Layer 10 of a small transformer language model trained on English Wikipedia (19 layers, counted from 0, width 128).
A neuron's activation on a vector x is SiLU(gate . x) times (in . x), where the dot is the dot product.
The model reads these tokens: "ion" " of" " " "n" "um" "er" "ous" " D" "ick" " Tra"

The vector x that enters this layer's MLP at each token. A number n stands for (n - 128) times 0.024.
0 "ion": 148, 182, 125, 109, 143, 146, 178, 138, 189, 192, 132, 137, 117, 111, 151, 166, 113, 110, 103, 172, 161, 154, 134, 173, 107, 140, 157, 183, 187, 126, 160, 179, 139, 100, 209, 150, 51, 161, 176, 154, 116, 75, 68, 97, 104, 79, 156, 105, 82, 150, 128, 72, 108, 105, 116, 84, 141, 140, 170, 117, 75, 128, 144, 120, 151, 168, 120, 99, 182, 135, 127, 101, 58, 230, 199, 130, 159, 157, 47, 149, 86, 175, 135, 159, 124, 155, 117, 108, 140, 163, 63, 76, 171, 179, 138, 72, 176, 96, 73, 85, 125, 114, 170, 116, 159, 158, 116, 93, 93, 95, 114, 197, 86, 114, 124, 102, 125, 150, 140, 124, 112, 136, 102, 108, 94, 53, 166, 143
1 " of": 146, 208, 141, 113, 139, 98, 170, 103, 165, 121, 151, 165, 100, 121, 163, 146, 82, 116, 172, 137, 145, 166, 107, 157, 128, 137, 110, 156, 125, 110, 94, 94, 164, 142, 151, 140, 103, 138, 110, 85, 147, 99, 123, 152, 92, 65, 138, 141, 121, 119, 117, 188, 73, 130, 75, 92, 118, 104, 143, 78, 169, 164, 95, 62, 150, 139, 182, 135, 153, 132, 96, 154, 79, 225, 190, 65, 147, 128, 83, 148, 73, 169, 140, 95, 135, 112, 90, 139, 139, 152, 110, 118, 138, 158, 125, 97, 79, 86, 64, 71, 117, 135, 209, 95, 179, 82, 99, 118, 95, 51, 91, 121, 39, 112, 110, 131, 116, 163, 121, 115, 119, 119, 115, 92, 115, 16, 128, 150
2 " ": 128, 190, 121, 123, 119, 144, 97, 117, 132, 99, 72, 132, 116, 91, 101, 117, 144, 130, 149, 96, 162, 127, 150, 106, 152, 108, 132, 167, 141, 138, 68, 149, 168, 171, 178, 111, 124, 143, 107, 121, 106, 150, 118, 106, 66, 22, 135, 134, 125, 154, 137, 106, 88, 76, 41, 88, 112, 83, 156, 73, 151, 139, 99, 138, 113, 145, 157, 56, 136, 146, 123, 159, 62, 213, 118, 79, 149, 99, 72, 149, 84, 136, 162, 154, 151, 146, 103, 146, 105, 142, 136, 108, 116, 177, 137, 89, 141, 86, 143, 53, 154, 125, 184, 197, 217, 88, 117, 80, 89, 107, 63, 89, 110, 148, 151, 164, 153, 182, 121, 96, 123, 125, 139, 60, 104, 66, 148, 179
3 "n": 99, 121, 72, 140, 99, 112, 99, 169, 180, 177, 130, 147, 73, 107, 123, 115, 92, 160, 130, 110, 167, 150, 104, 84, 120, 126, 111, 111, 133, 124, 51, 151, 90, 133, 161, 109, 117, 157, 111, 99, 175, 145, 174, 135, 125, 104, 80, 83, 120, 133, 87, 78, 113, 67, 66, 36, 89, 57, 152, 81, 137, 130, 180, 138, 167, 174, 170, 167, 72, 132, 103, 129, 96, 155, 115, 86, 134, 113, 80, 173, 159, 103, 168, 133, 176, 116, 148, 216, 116, 157, 76, 151, 170, 140, 61, 47, 52, 102, 156, 44, 152, 129, 159, 130, 170, 142, 103, 85, 91, 176, 113, 125, 191, 158, 140, 130, 120, 183, 130, 130, 115, 107, 174, 101, 113, 53, 145, 177
4 "um": 69, 145, 73, 132, 81, 163, 103, 166, 132, 177, 179, 90, 87, 124, 98, 145, 149, 100, 139, 115, 145, 179, 184, 136, 111, 160, 131, 131, 130, 113, 155, 104, 94, 157, 135, 209, 116, 177, 47, 164, 180, 114, 95, 55, 57, 124, 118, 142, 153, 169, 86, 144, 113, 92, 88, 114, 57, 76, 108, 96, 103, 115, 188, 140, 184, 177, 193, 118, 120, 142, 78, 139, 154, 99, 110, 209, 85, 116, 101, 131, 134, 59, 113, 117, 136, 138, 59, 93, 144, 94, 162, 72, 164, 153, 208, 84, 146, 75, 84, 113, 144, 138, 161, 119, 208, 122, 107, 82, 102, 196, 24, 160, 133, 149, 152, 95, 131, 133, 204, 148, 131, 100, 147, 79, 80, 130, 125, 178
5 "er": 126, 130, 153, 177, 158, 173, 124, 152, 145, 125, 166, 155, 12, 150, 141, 135, 146, 163, 102, 138, 100, 161, 175, 124, 170, 69, 133, 148, 99, 84, 120, 149, 84, 176, 111, 122, 105, 151, 119, 120, 179, 92, 79, 135, 128, 95, 160, 120, 80, 136, 85, 114, 135, 76, 145, 127, 108, 50, 144, 66, 89, 39, 129, 133, 220, 141, 189, 121, 68, 152, 195, 130, 134, 118, 165, 121, 73, 196, 79, 155, 109, 132, 38, 182, 107, 177, 102, 169, 162, 141, 64, 82, 196, 121, 151, 94, 142, 71, 116, 73, 43, 111, 136, 177, 139, 153, 137, 109, 128, 75, 149, 62, 128, 145, 146, 109, 150, 140, 126, 127, 111, 191, 95, 179, 125, 153, 169, 199
6 "ous": 158, 148, 172, 117, 94, 112, 65, 158, 144, 176, 176, 163, 118, 148, 122, 102, 82, 164, 172, 160, 176, 128, 171, 133, 117, 158, 132, 153, 144, 86, 127, 135, 123, 152, 73, 143, 63, 99, 146, 102, 156, 95, 86, 154, 79, 115, 168, 162, 69, 183, 114, 106, 160, 95, 157, 105, 113, 117, 132, 126, 129, 94, 166, 139, 150, 130, 157, 67, 193, 110, 161, 176, 125, 132, 232, 116, 142, 126, 110, 96, 127, 148, 169, 158, 144, 160, 70, 172, 160, 161, 50, 69, 196, 184, 103, 69, 75, 97, 112, 89, 200, 97, 193, 71, 140, 73, 103, 150, 70, 176, 148, 86, 133, 156, 159, 79, 169, 171, 212, 153, 103, 179, 82, 120, 58, 70, 152, 102
7 " D": 34, 138, 118, 153, 182, 179, 82, 143, 149, 137, 96, 108, 151, 102, 136, 145, 123, 77, 106, 209, 163, 124, 169, 153, 133, 119, 130, 143, 175, 122, 168, 129, 135, 122, 147, 184, 124, 154, 75, 109, 174, 159, 82, 105, 102, 45, 95, 150, 101, 149, 163, 162, 8, 119, 82, 115, 110, 101, 150, 118, 92, 118, 119, 162, 138, 129, 174, 119, 181, 103, 112, 119, 100, 147, 128, 46, 134, 110, 102, 148, 101, 135, 169, 135, 162, 170, 117, 120, 72, 172, 120, 127, 67, 190, 105, 73, 81, 69, 179, 63, 130, 127, 207, 135, 134, 180, 114, 45, 119, 169, 83, 109, 200, 137, 198, 142, 143, 199, 171, 154, 125, 105, 140, 130, 124, 77, 142, 147
8 "ick": 70, 100, 93, 145, 202, 183, 64, 214, 89, 87, 133, 140, 126, 154, 123, 188, 72, 129, 139, 157, 101, 139, 137, 132, 96, 172, 126, 204, 196, 89, 105, 85, 99, 156, 198, 182, 105, 133, 65, 168, 137, 158, 141, 111, 110, 96, 143, 176, 122, 128, 152, 148, 144, 96, 94, 116, 120, 154, 132, 170, 117, 117, 156, 184, 99, 130, 140, 122, 105, 161, 122, 152, 175, 144, 73, 143, 132, 77, 80, 92, 93, 148, 136, 143, 165, 180, 86, 63, 82, 113, 70, 210, 115, 136, 119, 107, 166, 92, 135, 62, 127, 119, 229, 135, 151, 93, 121, 57, 71, 249, 122, 160, 155, 167, 103, 126, 168, 149, 126, 213, 100, 129, 146, 133, 92, 94, 117, 126
9 " Tra": 58, 177, 179, 168, 180, 171, 12, 154, 147, 148, 120, 183, 95, 168, 150, 182, 73, 88, 85, 152, 72, 185, 118, 195, 132, 190, 118, 95, 133, 162, 125, 145, 153, 178, 147, 105, 51, 163, 78, 132, 192, 99, 166, 140, 90, 145, 108, 160, 121, 93, 136, 116, 77, 106, 94, 119, 149, 142, 98, 62, 86, 110, 148, 239, 96, 105, 147, 80, 116, 154, 119, 129, 156, 130, 147, 61, 148, 190, 91, 184, 118, 141, 160, 121, 109, 103, 151, 100, 82, 155, 135, 148, 160, 130, 62, 130, 133, 108, 128, 81, 85, 161, 203, 179, 127, 172, 167, 58, 87, 139, 87, 196, 122, 134, 133, 134, 161, 151, 157, 115, 102, 150, 138, 89, 114, 99, 150, 118

Each question shows the input weights of one neuron of the MLP. A number n stands for (n - 128) times 0.0042.

n154 gate: 142, 109, 108, 100, 129, 111, 88, 170, 134, 105, 124, 157, 125, 119, 161, 167, 101, 116, 120, 130, 138, 134, 148, 127, 110, 143, 83, 111, 165, 113, 156, 142, 143, 106, 139, 142, 146, 120, 145, 165, 147, 137, 136, 133, 141, 100, 120, 141, 150, 128, 140, 131, 136, 114, 178, 132, 72, 70, 145, 107, 133, 148, 131, 122, 150, 138, 111, 141, 137, 94, 151, 121, 161, 111, 113, 165, 110, 151, 86, 117, 129, 118, 166, 127, 115, 172, 157, 138, 100, 101, 141, 124, 141, 88, 111, 111, 139, 129, 160, 79, 134, 122, 194, 162, 126, 173, 166, 137, 133, 141, 112, 139, 118, 154, 122, 144, 139, 137, 115, 172, 88, 143, 136, 111, 120, 137, 160, 150
n154 in: 71, 83, 107, 114, 166, 157, 125, 113, 160, 130, 136, 115, 100, 136, 93, 137, 131, 153, 78, 166, 102, 96, 155, 149, 159, 110, 109, 145, 95, 119, 108, 89, 126, 121, 168, 129, 101, 146, 164, 150, 151, 130, 113, 85, 147, 158, 102, 135, 86, 154, 114, 108, 92, 72, 140, 147, 142, 134, 137, 156, 121, 106, 143, 193, 114, 181, 98, 130, 140, 123, 174, 118, 148, 103, 133, 139, 159, 174, 140, 103, 137, 117, 152, 145, 123, 167, 134, 100, 125, 132, 129, 101, 158, 109, 144, 98, 170, 97, 139, 111, 147, 126, 64, 112, 97, 104, 120, 118, 138, 163, 89, 142, 104, 138, 160, 158, 126, 132, 148, 105, 112, 109, 122, 80, 78, 152, 123, 109
Which token does this neuron like most? 8 "ick"

n163 gate: 142, 146, 105, 89, 150, 117, 98, 63, 148, 79, 116, 133, 132, 155, 134, 145, 109, 136, 112, 65, 109, 134, 132, 149, 114, 136, 102, 142, 163, 122, 73, 87, 105, 153, 115, 126, 124, 182, 98, 88, 118, 98, 182, 103, 90, 145, 118, 112, 162, 108, 143, 115, 126, 115, 153, 121, 154, 131, 119, 183, 95, 136, 196, 99, 136, 104, 126, 114, 86, 165, 113, 120, 134, 156, 69, 131, 108, 114, 153, 172, 192, 133, 161, 115, 168, 106, 157, 163, 97, 47, 110, 130, 167, 121, 186, 155, 67, 110, 154, 76, 141, 128, 151, 78, 73, 180, 128, 111, 185, 119, 102, 156, 119, 100, 140, 144, 116, 86, 136, 153, 112, 103, 145, 139, 154, 119, 79, 167
n163 in: 132, 145, 106, 118, 107, 141, 111, 159, 124, 132, 185, 106, 150, 156, 130, 154, 67, 103, 147, 135, 144, 112, 88, 84, 134, 127, 139, 194, 64, 116, 156, 124, 155, 78, 124, 135, 135, 137, 176, 130, 99, 115, 129, 189, 127, 158, 132, 111, 137, 158, 87, 100, 134, 112, 95, 95, 92, 126, 117, 148, 126, 103, 117, 100, 68, 142, 138, 156, 100, 140, 144, 103, 74, 132, 76, 108, 177, 104, 91, 131, 132, 98, 162, 171, 170, 133, 187, 124, 104, 115, 124, 122, 115, 123, 170, 115, 139, 124, 121, 54, 170, 146, 127, 183, 165, 127, 119, 155, 115, 119, 113, 165, 175, 62, 104, 126, 163, 113, 99, 101, 85, 132, 205, 93, 223, 145, 116, 147
On which token does it fire most, and how strongly? 3 "n", at about 4.2

n180 gate: 147, 128, 131, 159, 137, 135, 167, 83, 98, 88, 116, 146, 117, 121, 99, 118, 191, 133, 119, 141, 110, 122, 130, 119, 116, 176, 91, 113, 134, 116, 94, 99, 135, 181, 95, 115, 100, 164, 83, 126, 149, 91, 158, 89, 186, 71, 94, 117, 123, 135, 93, 144, 152, 198, 166, 178, 117, 84, 121, 116, 140, 139, 158, 148, 156, 132, 165, 156, 89, 129, 138, 101, 86, 57, 160, 130, 103, 168, 152, 126, 114, 121, 116, 132, 101, 149, 116, 106, 140, 175, 99, 98, 89, 155, 178, 121, 166, 182, 103, 155, 93, 92, 139, 177, 48, 116, 134, 132, 154, 97, 95, 104, 129, 119, 158, 120, 169, 163, 166, 146, 93, 190, 105, 106, 107, 136, 133, 113
n180 in: 116, 66, 137, 152, 90, 183, 95, 154, 110, 165, 116, 132, 103, 123, 114, 132, 177, 87, 106, 130, 170, 156, 139, 150, 59, 73, 125, 138, 139, 72, 90, 132, 81, 172, 87, 132, 146, 127, 176, 101, 146, 171, 141, 135, 101, 108, 78, 198, 162, 106, 49, 133, 116, 105, 167, 140, 100, 187, 138, 148, 133, 91, 149, 120, 133, 70, 126, 176, 117, 106, 170, 130, 143, 168, 141, 117, 162, 121, 140, 95, 138, 161, 165, 98, 94, 150, 71, 136, 139, 142, 96, 123, 147, 145, 140, 75, 123, 122, 136, 147, 144, 180, 137, 132, 123, 97, 88, 122, 129, 116, 144, 139, 107, 85, 156, 152, 100, 59, 119, 93, 138, 105, 172, 131, 138, 160, 123, 116
Which token does this neuron like most? 5 "er"

n84 gate: 179, 169, 158, 189, 112, 86, 109, 61, 144, 120, 140, 121, 105, 89, 181, 70, 143, 102, 153, 90, 159, 95, 150, 158, 86, 64, 137, 182, 119, 154, 91, 156, 82, 79, 174, 116, 157, 121, 125, 128, 119, 145, 63, 102, 120, 192, 124, 100, 66, 136, 132, 122, 141, 160, 162, 141, 158, 97, 119, 182, 128, 147, 165, 144, 121, 106, 136, 121, 160, 178, 90, 79, 121, 97, 96, 117, 103, 169, 165, 140, 118, 114, 130, 161, 121, 152, 101, 100, 100, 100, 159, 102, 67, 106, 169, 147, 84, 155, 53, 70, 107, 144, 120, 135, 82, 77, 93, 78, 160, 140, 127, 84, 152, 100, 102, 120, 150, 137, 206, 70, 119, 115, 84, 102, 122, 137, 118, 154
n84 in: 91, 133, 104, 148, 160, 137, 117, 71, 101, 112, 147, 175, 142, 117, 86, 122, 115, 107, 89, 140, 133, 133, 74, 82, 126, 162, 100, 136, 124, 56, 106, 127, 120, 123, 66, 113, 105, 152, 125, 111, 190, 93, 78, 172, 165, 106, 98, 181, 151, 125, 150, 103, 118, 110, 116, 123, 121, 172, 142, 166, 171, 131, 99, 169, 107, 82, 105, 114, 82, 75, 117, 152, 174, 87, 112, 111, 196, 206, 133, 146, 199, 164, 141, 129, 131, 75, 159, 136, 94, 124, 187, 107, 106, 134, 128, 90, 145, 65, 189, 99, 149, 136, 160, 116, 158, 107, 104, 124, 131, 138, 168, 156, 77, 168, 183, 173, 162, 119, 147, 142, 125, 124, 148, 139, 140, 86, 153, 220
Which token does this neuron like most? 0 "ion"

n121 gate: 137, 70, 138, 154, 152, 93, 128, 112, 192, 94, 178, 150, 126, 143, 112, 126, 104, 138, 146, 123, 159, 61, 144, 146, 84, 111, 157, 102, 131, 177, 162, 121, 123, 77, 156, 100, 99, 86, 98, 37, 155, 145, 157, 101, 112, 184, 105, 152, 66, 115, 104, 137, 79, 166, 89, 84, 105, 111, 80, 127, 125, 121, 128, 121, 139, 156, 59, 183, 154, 112, 104, 136, 106, 79, 122, 123, 149, 129, 117, 137, 103, 114, 158, 138, 148, 158, 186, 147, 124, 139, 112, 125, 126, 156, 100, 164, 128, 159, 130, 107, 125, 98, 133, 148, 148, 157, 87, 156, 134, 148, 125, 201, 81, 104, 115, 141, 162, 144, 164, 91, 177, 102, 130, 159, 144, 154, 90, 123
n121 in: 160, 145, 100, 156, 61, 171, 106, 166, 117, 125, 118, 97, 123, 193, 114, 118, 127, 51, 105, 142, 109, 87, 126, 87, 82, 126, 152, 127, 113, 124, 61, 97, 159, 108, 145, 145, 119, 130, 95, 131, 154, 124, 88, 105, 145, 93, 97, 165, 86, 114, 175, 131, 89, 129, 157, 133, 117, 161, 98, 133, 138, 94, 161, 82, 144, 133, 121, 150, 152, 107, 108, 138, 128, 186, 104, 116, 131, 145, 132, 74, 135, 168, 116, 112, 151, 66, 121, 148, 125, 97, 136, 115, 72, 131, 160, 153, 157, 141, 147, 115, 171, 94, 145, 131, 194, 106, 109, 69, 136, 150, 160, 126, 68, 152, 145, 158, 111, 126, 109, 131, 79, 90, 125, 124, 178, 110, 115, 130
Its two highest activations, in order, are on tokens 7 " D", 5 "er"

n239 gate: 141, 99, 154, 108, 103, 104, 194, 130, 106, 149, 99, 139, 118, 108, 122, 179, 137, 134, 92, 83, 105, 161, 152, 48, 136, 153, 115, 126, 144, 106, 169, 133, 65, 84, 111, 89, 180, 119, 76, 206, 105, 121, 152, 151, 193, 117, 113, 169, 103, 95, 54, 189, 112, 118, 163, 162, 130, 121, 123, 140, 144, 129, 79, 138, 82, 104, 106, 92, 79, 132, 127, 141, 159, 134, 138, 137, 138, 120, 149, 153, 177, 71, 120, 115, 178, 125, 104, 126, 157, 164, 159, 109, 136, 128, 99, 80, 99, 124, 108, 90, 129, 106, 167, 104, 171, 87, 90, 143, 135, 101, 125, 97, 182, 134, 90, 144, 127, 107, 95, 153, 126, 152, 158, 135, 138, 118, 84, 119
n239 in: 65, 178, 107, 150, 121, 156, 81, 101, 127, 131, 180, 167, 102, 60, 142, 104, 170, 125, 79, 136, 141, 149, 91, 141, 159, 110, 88, 111, 75, 120, 96, 125, 147, 108, 90, 110, 126, 169, 168, 110, 125, 132, 110, 137, 125, 138, 142, 111, 95, 106, 151, 150, 164, 125, 58, 131, 95, 97, 108, 131, 130, 125, 115, 74, 198, 131, 122, 164, 126, 111, 160, 77, 190, 110, 134, 163, 184, 156, 140, 147, 91, 142, 155, 153, 117, 98, 131, 123, 90, 68, 77, 99, 75, 123, 133, 132, 84, 126, 170, 92, 108, 178, 94, 161, 133, 85, 133, 129, 149, 123, 99, 113, 164, 128, 145, 149, 70, 141, 152, 155, 124, 124, 117, 124, 131, 142, 140, 96
Its two highest activations, in order, are on tokens 3 "n", 0 "ion"

n205 gate: 114, 144, 163, 126, 92, 108, 143, 121, 98, 105, 116, 143, 113, 148, 111, 94, 133, 132, 138, 144, 144, 186, 72, 148, 139, 181, 174, 123, 108, 179, 61, 109, 194, 117, 54, 114, 106, 120, 140, 161, 168, 168, 161, 150, 105, 93, 91, 104, 182, 115, 87, 117, 137, 147, 104, 117, 103, 154, 91, 100, 124, 101, 106, 114, 130, 151, 141, 148, 125, 120, 120, 114, 132, 141, 155, 110, 131, 149, 112, 119, 98, 141, 119, 84, 75, 82, 129, 78, 77, 137, 131, 150, 157, 110, 180, 122, 132, 121, 109, 125, 102, 65, 104, 120, 110, 129, 106, 141, 196, 89, 160, 170, 49, 99, 101, 126, 124, 165, 141, 129, 124, 178, 103, 150, 116, 154, 88, 124
n205 in: 149, 98, 85, 104, 132, 53, 144, 125, 86, 135, 78, 131, 164, 153, 144, 134, 165, 129, 140, 105, 139, 178, 143, 142, 73, 92, 131, 161, 124, 159, 104, 138, 97, 161, 155, 102, 167, 111, 103, 118, 96, 117, 114, 126, 135, 118, 179, 78, 108, 82, 123, 172, 134, 154, 146, 139, 112, 120, 118, 125, 118, 163, 94, 95, 103, 130, 165, 118, 123, 83, 144, 121, 141, 189, 141, 108, 164, 140, 132, 125, 115, 154, 48, 70, 70, 111, 108, 123, 154, 180, 127, 157, 156, 125, 171, 99, 165, 124, 89, 128, 144, 173, 105, 148, 125, 136, 141, 118, 78, 94, 115, 147, 152, 127, 106, 87, 139, 167, 85, 140, 110, 108, 119, 178, 166, 127, 158, 81
Which token does this neuron like most? 1 " of"

n94 gate: 106, 88, 158, 144, 120, 52, 78, 148, 127, 134, 191, 80, 134, 147, 151, 182, 164, 198, 171, 102, 171, 163, 134, 104, 150, 120, 153, 120, 122, 131, 122, 143, 143, 130, 132, 142, 169, 157, 127, 128, 173, 130, 165, 167, 152, 163, 150, 151, 85, 122, 161, 188, 132, 158, 136, 146, 151, 136, 110, 100, 121, 124, 114, 133, 139, 184, 138, 133, 66, 190, 88, 163, 128, 206, 95, 141, 54, 61, 112, 168, 127, 123, 125, 134, 130, 171, 80, 161, 118, 117, 141, 101, 110, 154, 150, 167, 148, 136, 185, 103, 180, 109, 82, 141, 145, 116, 97, 116, 149, 129, 157, 154, 160, 104, 91, 94, 156, 115, 160, 140, 148, 125, 138, 189, 136, 108, 133, 130
n94 in: 95, 95, 143, 172, 129, 87, 161, 151, 95, 141, 85, 118, 157, 135, 177, 123, 88, 93, 125, 119, 138, 177, 132, 112, 129, 54, 139, 125, 143, 84, 122, 155, 131, 129, 140, 147, 143, 107, 149, 97, 98, 77, 88, 119, 145, 131, 64, 157, 153, 87, 58, 153, 120, 169, 168, 127, 181, 124, 108, 146, 157, 129, 150, 102, 124, 120, 144, 172, 137, 137, 155, 97, 157, 147, 101, 149, 128, 125, 102, 146, 134, 98, 135, 134, 170, 190, 66, 151, 129, 64, 179, 125, 123, 117, 151, 123, 112, 105, 88, 107, 167, 100, 97, 125, 126, 105, 150, 104, 129, 143, 153, 98, 122, 142, 104, 136, 131, 166, 162, 146, 143, 138, 105, 155, 165, 143, 95, 138
Which token does this neuron like most? 9 " Tra"

n254 gate: 195, 113, 71, 63, 81, 155, 88, 150, 120, 78, 100, 104, 165, 105, 119, 64, 138, 111, 114, 146, 111, 105, 117, 117, 123, 121, 98, 111, 111, 143, 111, 87, 147, 141, 90, 129, 134, 150, 135, 147, 142, 125, 144, 93, 136, 148, 175, 140, 102, 149, 121, 104, 125, 83, 67, 121, 114, 132, 52, 178, 117, 123, 161, 168, 132, 99, 110, 150, 71, 142, 143, 86, 112, 90, 115, 70, 129, 146, 158, 127, 145, 107, 76, 94, 90, 164, 127, 117, 180, 46, 160, 145, 107, 131, 122, 84, 168, 144, 109, 141, 210, 92, 128, 163, 137, 86, 137, 160, 163, 110, 112, 150, 119, 137, 104, 125, 121, 152, 92, 175, 144, 84, 102, 129, 132, 102, 161, 127
n254 in: 123, 52, 145, 129, 135, 140, 125, 58, 78, 144, 163, 111, 27, 116, 136, 109, 70, 157, 145, 68, 103, 121, 130, 81, 129, 184, 134, 123, 163, 135, 74, 156, 169, 158, 91, 128, 124, 145, 130, 115, 117, 96, 142, 169, 147, 138, 143, 139, 141, 125, 208, 173, 135, 93, 142, 129, 160, 101, 69, 117, 63, 135, 140, 106, 62, 148, 155, 131, 87, 177, 127, 72, 107, 171, 170, 121, 139, 74, 130, 101, 161, 123, 136, 138, 151, 183, 158, 60, 162, 138, 117, 161, 162, 89, 108, 126, 183, 121, 110, 148, 143, 153, 130, 130, 128, 148, 136, 108, 135, 132, 88, 141, 109, 108, 119, 126, 150, 138, 164, 91, 76, 118, 121, 74, 129, 136, 181, 68
Which token does this neuron like most? 7 " D"

n182 gate: 120, 143, 179, 139, 119, 145, 99, 125, 116, 76, 116, 100, 133, 125, 88, 117, 132, 120, 130, 149, 151, 123, 145, 140, 120, 143, 95, 120, 172, 119, 181, 96, 140, 107, 133, 130, 108, 93, 111, 178, 166, 172, 76, 132, 84, 116, 126, 108, 149, 137, 165, 143, 96, 138, 109, 127, 138, 111, 100, 117, 124, 114, 144, 113, 157, 145, 123, 149, 153, 123, 81, 95, 135, 99, 106, 90, 166, 144, 120, 123, 111, 120, 149, 130, 130, 133, 89, 97, 147, 123, 112, 116, 150, 110, 107, 157, 163, 94, 73, 151, 159, 148, 142, 141, 155, 82, 166, 115, 131, 140, 131, 91, 126, 76, 107, 153, 148, 105, 101, 84, 107, 173, 138, 148, 133, 170, 159, 64
n182 in: 136, 167, 132, 111, 119, 90, 118, 70, 115, 116, 83, 172, 116, 114, 97, 126, 129, 127, 176, 114, 96, 127, 153, 127, 143, 155, 119, 197, 109, 105, 134, 133, 142, 166, 81, 196, 101, 148, 62, 136, 98, 108, 131, 163, 110, 145, 124, 133, 112, 132, 124, 154, 132, 102, 78, 186, 142, 169, 100, 147, 78, 110, 170, 87, 132, 116, 126, 134, 76, 155, 151, 138, 150, 126, 107, 120, 116, 124, 146, 160, 104, 159, 131, 206, 189, 92, 93, 117, 78, 153, 127, 163, 162, 125, 90, 157, 151, 144, 168, 168, 85, 144, 134, 159, 92, 144, 132, 121, 100, 120, 85, 145, 137, 117, 93, 91, 135, 135, 125, 99, 114, 157, 91, 145, 109, 132, 126, 90
Which token does this neuron like most? 9 " Tra"

n241 gate: 187, 142, 117, 109, 138, 152, 147, 99, 156, 137, 114, 139, 109, 87, 150, 144, 147, 121, 182, 39, 154, 148, 206, 123, 73, 90, 157, 148, 138, 138, 75, 132, 120, 156, 140, 91, 141, 180, 109, 126, 104, 105, 153, 179, 178, 122, 140, 137, 122, 124, 102, 132, 112, 111, 177, 128, 107, 116, 138, 109, 102, 89, 131, 138, 128, 125, 128, 102, 139, 126, 96, 150, 146, 128, 115, 106, 62, 100, 113, 131, 94, 150, 176, 165, 124, 122, 159, 124, 116, 152, 147, 125, 106, 122, 163, 152, 154, 114, 131, 141, 106, 164, 131, 124, 166, 167, 143, 145, 129, 106, 163, 129, 163, 72, 138, 132, 64, 170, 115, 123, 81, 165, 69, 132, 142, 144, 160, 60
n241 in: 87, 152, 135, 101, 97, 109, 143, 116, 62, 148, 127, 149, 112, 188, 140, 93, 131, 127, 115, 146, 116, 144, 119, 89, 177, 138, 117, 49, 154, 63, 164, 166, 163, 106, 123, 97, 108, 128, 143, 135, 155, 103, 124, 104, 121, 171, 83, 95, 73, 80, 143, 165, 115, 152, 96, 70, 119, 124, 117, 123, 86, 134, 165, 106, 146, 114, 128, 122, 125, 104, 122, 83, 104, 154, 107, 58, 175, 163, 95, 109, 131, 91, 163, 116, 104, 65, 151, 142, 164, 87, 125, 100, 152, 105, 86, 81, 106, 149, 142, 135, 97, 134, 159, 138, 151, 151, 111, 99, 173, 106, 104, 90, 127, 150, 143, 137, 121, 72, 133, 100, 179, 95, 75, 158, 97, 119, 119, 123
Which token does this neuron like most? 8 "ick"

n199 gate: 112, 137, 121, 118, 149, 109, 162, 111, 100, 107, 164, 74, 153, 88, 103, 144, 177, 168, 172, 71, 119, 107, 137, 124, 157, 154, 139, 125, 155, 91, 178, 139, 126, 128, 66, 189, 83, 152, 133, 140, 136, 155, 112, 114, 135, 117, 164, 91, 112, 113, 147, 117, 115, 182, 132, 123, 54, 121, 107, 123, 201, 151, 100, 133, 187, 121, 108, 123, 80, 110, 169, 100, 94, 87, 162, 153, 97, 91, 186, 99, 107, 125, 172, 166, 113, 141, 107, 117, 145, 89, 148, 143, 110, 109, 102, 133, 102, 60, 120, 124, 163, 185, 129, 133, 131, 108, 114, 51, 173, 125, 156, 110, 87, 174, 103, 162, 53, 127, 192, 202, 158, 82, 105, 139, 126, 122, 130, 82
n199 in: 137, 130, 167, 146, 129, 122, 114, 158, 117, 66, 162, 135, 96, 138, 68, 176, 187, 124, 92, 100, 168, 104, 208, 127, 123, 163, 126, 177, 184, 117, 128, 117, 129, 134, 123, 154, 85, 82, 192, 172, 82, 144, 142, 120, 160, 148, 151, 111, 131, 91, 162, 102, 109, 180, 155, 197, 113, 157, 73, 164, 116, 128, 110, 146, 159, 121, 110, 101, 125, 122, 119, 159, 102, 122, 121, 128, 144, 113, 167, 133, 129, 111, 141, 133, 77, 110, 89, 97, 119, 157, 75, 126, 143, 172, 90, 61, 126, 65, 144, 113, 136, 145, 120, 145, 134, 26, 123, 122, 146, 111, 105, 133, 121, 101, 144, 136, 107, 65, 139, 153, 149, 83, 166, 137, 136, 113, 180, 123
Its two highest activations, in order, are on tokens 3 "n", 6 "ous"

n49 gate: 174, 142, 140, 148, 130, 92, 193, 87, 110, 133, 139, 85, 86, 91, 123, 117, 151, 108, 115, 123, 75, 163, 112, 159, 71, 68, 159, 156, 135, 135, 135, 50, 121, 173, 186, 151, 173, 105, 102, 166, 111, 166, 164, 139, 104, 164, 118, 68, 146, 93, 148, 113, 114, 105, 165, 166, 107, 150, 140, 140, 144, 193, 112, 107, 152, 133, 132, 170, 147, 64, 136, 85, 146, 88, 122, 72, 120, 140, 111, 88, 123, 125, 124, 165, 109, 93, 112, 126, 170, 43, 98, 148, 151, 149, 114, 134, 145, 112, 153, 157, 99, 168, 147, 90, 146, 143, 110, 164, 115, 140, 137, 156, 76, 56, 117, 153, 190, 114, 191, 141, 165, 149, 117, 110, 166, 147, 116, 121
n49 in: 133, 97, 79, 114, 96, 142, 68, 145, 182, 100, 127, 126, 171, 117, 108, 138, 98, 145, 157, 164, 121, 107, 133, 183, 154, 110, 127, 97, 114, 131, 147, 127, 166, 162, 133, 111, 87, 102, 147, 131, 93, 79, 157, 139, 93, 98, 112, 96, 172, 79, 125, 123, 135, 171, 164, 161, 124, 117, 118, 115, 118, 115, 171, 157, 124, 191, 126, 144, 125, 73, 160, 180, 118, 163, 129, 133, 142, 155, 106, 211, 131, 125, 124, 141, 164, 128, 150, 107, 169, 128, 146, 112, 193, 172, 142, 101, 124, 63, 137, 154, 121, 101, 147, 64, 93, 136, 201, 119, 157, 204, 171, 120, 130, 128, 155, 87, 123, 107, 104, 119, 166, 118, 126, 199, 150, 185, 130, 173
Which token does this neuron like most? 2 " "